Layer 6 of a small transformer language model trained on English Wikipedia (12 layers, counted from 0, width 64). Numbers have three digits each and are written without spaces.
A neuron adds its activation times its output weights to the MLP's output. To switch it off is to set its activation to zero at one token and run the rest of the model.

Output weights of the MLP neurons that the questions are about. A number n stands for (n - 500) times 0.0012.
n5: 787694508514477550756567485463357382468425530583450405450514500410512552539683464491441501515599699456692724710511662483534714583506615589485529381626542788539356572420636469472400440505376451
n14: 414523370354484427462613598467476474392501453522389563359592484286580556563619574547652470671560565433520274460514643427331597520254661637534441516559416448589180659661366541582464527470447548
n22: 375334486317412410505493551593553526389435482490589656993474556599699369623364522365477375504390356509394702521602648341630391480421572518534479474370694523364679412541605543485540412469516621
n45: 543476583525531671534530306355477461658451304625442438558560645495451515647713589443431542483336512414474708495506646169503526549392499468467561625375449447535520505534441541551648386461607704
n82: 391600429332510444402572494541395449506363507372328420598343653580563533442450583356288381611476568670589575469364612443501283774728385542475647514504482579412484430533512502665310333578311361
n94: 420441454275451595581460534411556447373542595520404607432568542550521565602339423586444558475290434475455498579370702463508561703634525437304541392627575419457530527545546292522322483472334569
n98: 678519611527707609428464379624429492560466520408202432319543317396473624521401513437543562598529516372411468518643663445373510454439417425434510520603486667657412634302555572466665411557441633
n100: 555721344465519684747394616461431292343662515495530651294583459475525470398471485559362569488491410610475498327532529472626476594632596395435646554376341512651333637533550345447472536596389341
n102: 611392524604383507564588431491424569412489573538526514471531488404400588472512622446414522508439460636790358390409502732432342714558705624420334650459556418395559530421543489547345425579307474
n131: 462464412510541600683572442436448217694508545387502398512446641442730396382460475514654619386560425530450596421584466501295442603455548586765443453547711490567519450606300566391646556576562659
n162: 544374484582498489590331509572527466635659455570613645537653432348543477458576534349508334591725510653484611399470423470323505545430477495564494575569343311465386658538577334369563653459647485
n168: 406388420422801124409513665465443527417544456614501513482451553620508157366515541376198513573513567500486603519769390460298516580453524377510565598447426345478415631414449529613527459591523449
n183: 501574441491387462336684341679474430408474484546501580640624518596611645469384414514573418443530712422429491373351453316629496621566574384574510319504324488389537566340472378573568679528566555
n216: 771497443410462470577354729512413497488715438601585566474657514503495381513522374524576254439439478486604587658555826556620521389438545673438557306473575730531551411561392459610403426573564654
n234: 684497432628535513559411569508423197473609590626556406514558433601556551460402473516597224289576543662536612481276577472390415549689711734424454469620535541399697614608723597642402452336695562
n247: 344542403484353545441730494599471681412585496308458673548348503406621523641317392425521403453633472523458403667418453574484422440705580414631581548604518599398609439553387555407556684644364574

Each question names a token from some text and the token that comes next. It shows the activations a of the neurons there, in the order above. A number n stands for (n - 500) times 0.0035.

Then comes g, the gradient of the next token's log-probability with respect to the MLP's output, scaled to length 1. A neuron's effect is roughly proportional to its activation times (output weights . g). A number n stands for (n - 500) times 0.00095.

" as", then " other"
a: 533515514261490499495521533494516499460494497556
g: 589618544438605646552592318634449474416519790673595315680292773581374641552514781595397687562473628607606531274587542367507407660262525317596505554689414574400636353537390679218549482539486482
Which neuron, switched off, raises the next token's probability most? n45

"ides", then ","
a: 483510506542477477513583442506492500562625472500
g: 463580491557600368561535610627480452460481731374756567405512522448554408458442622125519500551425660457439402661276338406268726651592464454530325560316550480777573382267373563776501458497682266
Which neuron, switched off, raises the next token's probability most? n216

"est", then " known"
a: 513502585448482488508531539550857450493500501489
g: 349197296537219650239503504531669537555620524486730512436350551368457368544501464256481342563699402357484591562507530329264417651368525721362388557330717586416674468289569569383455461584462642
Which two neurons, each switched off alone, lower its probability most, in order? n162, n22

" a", then " very"
a: 496497497500617508462542500447483518534502476515
g: 626639438199561576303567690229669436678370507305669501370482554360534331572789519440426233566709643445464518481361383438249651743390454434410626570554558478301508554555463607470582446727492483
Switching off which neuron hurts the next token most? n82

"by", then " Union"
a: 528500474476489465494569497516490553482477500212
g: 565448654694576529579644474573413402417438564689384180732578628628432505569456400514345552446396572678554446441573491393642404433455380214489393457393697480473725308625423330551663069599696535
Switching off which neuron hurts the next token most? n247

"eb", then "our"
a: 488558448506497436497473509437503508504489523472
g: 523565631339548490474483620362784469553427493370515675546501546286300502375665459262838502364475520242420594373536313371448411625338270373533586535298628348450535450527340835424293488454514556
Switching off which neuron hurts the next token most? n94

"-", then " M"
a: 493498538489596657489535960425323555483491491530
g: 796418408483559522696591700632462575364514667379578540805729483276338295519457411381546641564560410496463506503481331539429816644523393524560531534580812550448503454138637360426528496618370531
Switching off which neuron hurts the next token most? n102

"e", then "'s"
a: 513500495475541492477494516501548511460811556510
g: 620650527627553734474433732402475367464603135492593506809467510513628415276336604643511469506594384548241564411268594559595210472668627551456511343401276492429435536471541404344572511396564747
Switching off which neuron hurts the next token most? n216

" December", then " for"
a: 500480566511496509469505489484660523564525491503
g: 525706430672519712536544547563459598546592273556724531494535584600407409478307457445580687517513681644276406457258344484456425681656605527578659450518622668592227426408655494277845670393718491
Which two neurons, each switched off alone, lower its probability most, in order? n162, n183

" ", then "35"
a: 499637513501508333498500504469501516507549548501
g: 487591732403578553467486618325517390608477496469549523475488026241316268602551315527512479573547733533516539629686376427569610579413542686421474352385464351283492612752269666337434502575557392
Which two neurons, each switched off alone, lower its probability most, in order? n14, n94

" Penn", then "s"
a: 469522565503498495501504532418594595536515505489
g: 637588524504481566407502300509353651660532457489455622446344349347502515837489339316372321552415471258569398293346479514567618297450441510191521486368567706607571566428821505829414559549381483
Switching off which neuron hurts the next token most? n131

"e", then " gu"
a: 543501493546521487349606508443488334458629532487
g: 408318848513640575680507575644506591539639307445392567501633459295247358472438492752459654476549434795456332416431547531681418498455373519533554633756468756565453264470548531534490610495504177
Which two neurons, each switched off alone, lower its probability most, in order? n168, n100

"ions", then " included"
a: 488518492513465479481560491517529504557504466500
g: 763451311482406433581420470275651359435746609407563624431534436391830414534628636418390349484703709588287402652473490260482471300296510491368524296476503371453423644578531308580379643487376300
Switching off which neuron hurts the next token most? n100

"202", then "1"
a: 498705455446515460501500502504505524525514469496
g: 589596394516271449402476512294379461643193474316272294556533707495566224422446608369390324420378340445439324301403494457473407490431610613498330419628349522529318673440426670301311652707414446
Switching off which neuron hurts the next token most? n14

",", then " the"
a: 525362566477508530493541502403602587523517496496
g: 615487528646476773473599617769403549463626553450476519355266602541469693338681770523672456665626410551653408776738418510656499586637420593384499432367272483643522258351668475488320620435449608
Switching off which neuron hurts the next token most? n131

"e", then " p"
a: 527521442566503495477488503501495430503612502453
g: 511372455351466578585382735354266533346595640368429477471636345415302425582431465484452501326412420795428468492711492572720498519613482621483508501416370527741573452605660589263256396476230153
Which neuron, switched off, raises the next token's probability most? n45

"3", then " ac"
a: 497625503549546488531497500503520543510510512507
g: 731485376361676538425404746636377640497591390349720437347447419413678458324709629449474459566445520783563424578658500328354616513628396674549508540353498459618482372536727708231380607294409301
Switching off which neuron hurts the next token most? n14

"ic", then "ense"
a: 512628459485467482514529461495449503495525460558
g: 469564413466521400400650620316656401465344477612456563907657690547341522493848656594621559629724540517485628295341601357658500340525414465774629410349502393561544548571629419626399277432559507
Switching off which neuron hurts the next token most? n14

" April", then " through"
a: 504493551502506535369543500488567396505508489415
g: 520631276676385692579421480571433611576480236550861339473406521616508452442387366434543562324450687432333594497415340647473504411681405626605587444354582466578103340393619505320719636421635474
Which two neurons, each switched off alone, lower its probability most, in order? n98, n168

" a", then " group"
a: 496497488499694475469556501447476503526498477512
g: 491457412553766368616621744443375682357319321387737401486226738528550537480593257528499510522462460520520400381587531427319290489313632369488522649505531695698565321741397497584444600707697464
Switching off which neuron hurts the next token most? n82

"ust", then "ang"
a: 585543539517512479487516538520517435503576458510
g: 547686575338587553517361661587435614322431649470463387421498420559588839646609562514432527624735212401819470523580369328465342759556674545557620720384496728347501347487427506367410469306444561
Switching off which neuron hurts the next token most? n5

".", then " The"
a: 501392456469685542468509547403242514525502483496
g: 346408455412519548654643698501465367450443491403261675628567391683505588361665791413485388528657799764662268429431379443570509601546278483512443456278420335466522303384450417450466512709251606
Switching off which neuron hurts the next token most? n82

"-c", then "ond"
a: 519528455538498469494765502469495485510508517508
g: 477629453432426476629496812504422739579265369530389606555488348205582513496402646370501453661432386579631363601377619524555359787511849503517505682357611453510570516638305823423449565605418406
Which two neurons, each switched off alone, lower its probability most, in order? n100, n14

"3", then "–"
a: 495529503508512497482505522498651476500558576492
g: 448809401634565704354332364495598569316272586477570434609510303506673602447458446574768428431652472308782675405433328602551641488609525651496343294479406570389743669402530350697550545493651471
Which two neurons, each switched off alone, lower its probability most, in order? n234, n168

" comp", then "let"
a: 485504546475523507512399484500501467500590397514
g: 326390750645618769252358541500635584384688733543308622358540648559485538752653588577881593570685522538491420576416589501451408359536463580477628338471554611436581730575629579519349621422587372
Which neuron, switched off, raises the next token's probability most? n234

" for", then " Virgin"
a: 514496971447507444479504534444475566533502498535
g: 422639373420461213615532377496402678449456601474514458592469406515577643464259468380444412503225231460480551478367655570435536559280746558546439663432645347554801472696417718277529377782649479
Switching off which neuron hurts the next token most? n22

" impro", then "ved"
a: 542454477467543499483481525445497475495498537560
g: 245537573680425516470351520308702361616667587384490561307528338402416452461507356460449411439462575556549593467479501403641301542634774531554555588383428424686602501620776594798136732679433403
Switching off which neuron hurts the next token most? n234

" of", then " L"
a: 499470806500528485507546506465641577485457507530
g: 507562470457491301477456406470456434458571688568477496457634303533476618532167288385400495493340490429332544360432338655673523556293783343558415585631794364412626667513570644475644460834655721
Switching off which neuron hurts the next token most? n22

" Phil", then "ad"
a: 517498502484476493499539571461558475497527524589
g: 302372531694600415547566748420487385491436431328459596455749438637299384567211473624490579576360276667535458502338526865533419596621362662592549516701556621485347431540397386749728495634498603
Switching off which neuron hurts the next token most? n247

" the", then " ear"
a: 499556502453503495292541497491546480506506514480
g: 367320481536710804505438651366616514501308728527418612506560759533581317750645471695353424312549505396630724367447553429487614660485354632479485357433248498627531727563465425351723604478629460
Which neuron, switched off, raises the next token's probability most? n45

" he", then " was"
a: 551485488525602754520506520500544482501595679498
g: 508349484354778574877637373366348498644596604725553658304513475544415389460431342538615519261388665462605658493452729526512403342498793574387643588409485613403437537323371350416547499562518746
Switching off which neuron hurts the next token most? n94

"us", then "."
a: 495600500493467469517527402505556643472485524488
g: 432519605631665415550296446653373481210592851396674592686352662384442454644299621523599519383420661605466523655243424576436451538586400536458666663256365612598480376339387643653615406668525413
Which neuron, switched off, raises the next token's probability most? n14

"inning", then " in"
a: 493495505490490482498543500461652507478519446416
g: 449581242413418496540532611197333531755595426423635323629440678670596253434380538506384424476526185378506599458450728415612274440571508586547463277523664498477240630456470458444686760505510613
Which neuron, switched off, raises the next token's probability most? n131

" ", then "201"
a: 500660515479501524430549506414550486505552502520
g: 689473509409564462431706513587166689577484590273517335503310604370567642597494687608645585721461751529291291438675338443418480612576440405473433345526300530710597447357630386757365566564443390
Switching off which neuron hurts the next token most? n14

"estival", then " announced"
a: 526453492502467500507499511511660502492515483486
g: 490563479675204400432325683288488553569555428474278310627542363461377479342537583522439340786511393391378516405468533686373460486361247491434645507528624346687671758579676355603339422602254409
Switching off which neuron hurts the next token most? n162

"15", then " times"
a: 562474499492555472498466475481486498500495540525
g: 599606760591224476630754312508479435231437476695675544512393408620405344412539364483633452631660386550636615761641478504491481700571250611593414602462378549336277348441351649590311494393462525
Switching off which neuron hurts the next token most? n5

"ern", then "\"\n"
a: 475517503506504487514499502483484488624572487509
g: 438317577342388427577412557690480592307280754347702616678453399702583518450331493463567577448384178562638558624302422516638640546475696590384437474219606526352487425609425513719483420330745566
Switching off which neuron hurts the next token most? n216

" it", then " has"
a: 541512477495558567470551512488477499491510710480
g: 448461499574406844562448480600403618476441512341664436757247340331351702554484711491210465756412438643500324494426492630499522499639433372375472406379424517594367407665599549310622251404616294
Which neuron, switched off, raises the next token's probability most? n234

".", then " His"
a: 496442401443776550501503649444250487538491489497
g: 759654497481520485588505626439710412185503337697605361562503566537540426650332435520454305476621264319438512704689554375386416567607621453303453674425340529386547509247276642520513616341766397
Which neuron, switched off, raises the next token's probability most? n82

"f", then "ootball"
a: 469473439491557513465541493547503502527486493482
g: 543490592328305429660704480420653362411371677624419419456352566642576319549622494470550516600586424527609426603737447484796498405423479616879431739223538520241688667302505437561382447526582441
Switching off which neuron hurts the next token most? n98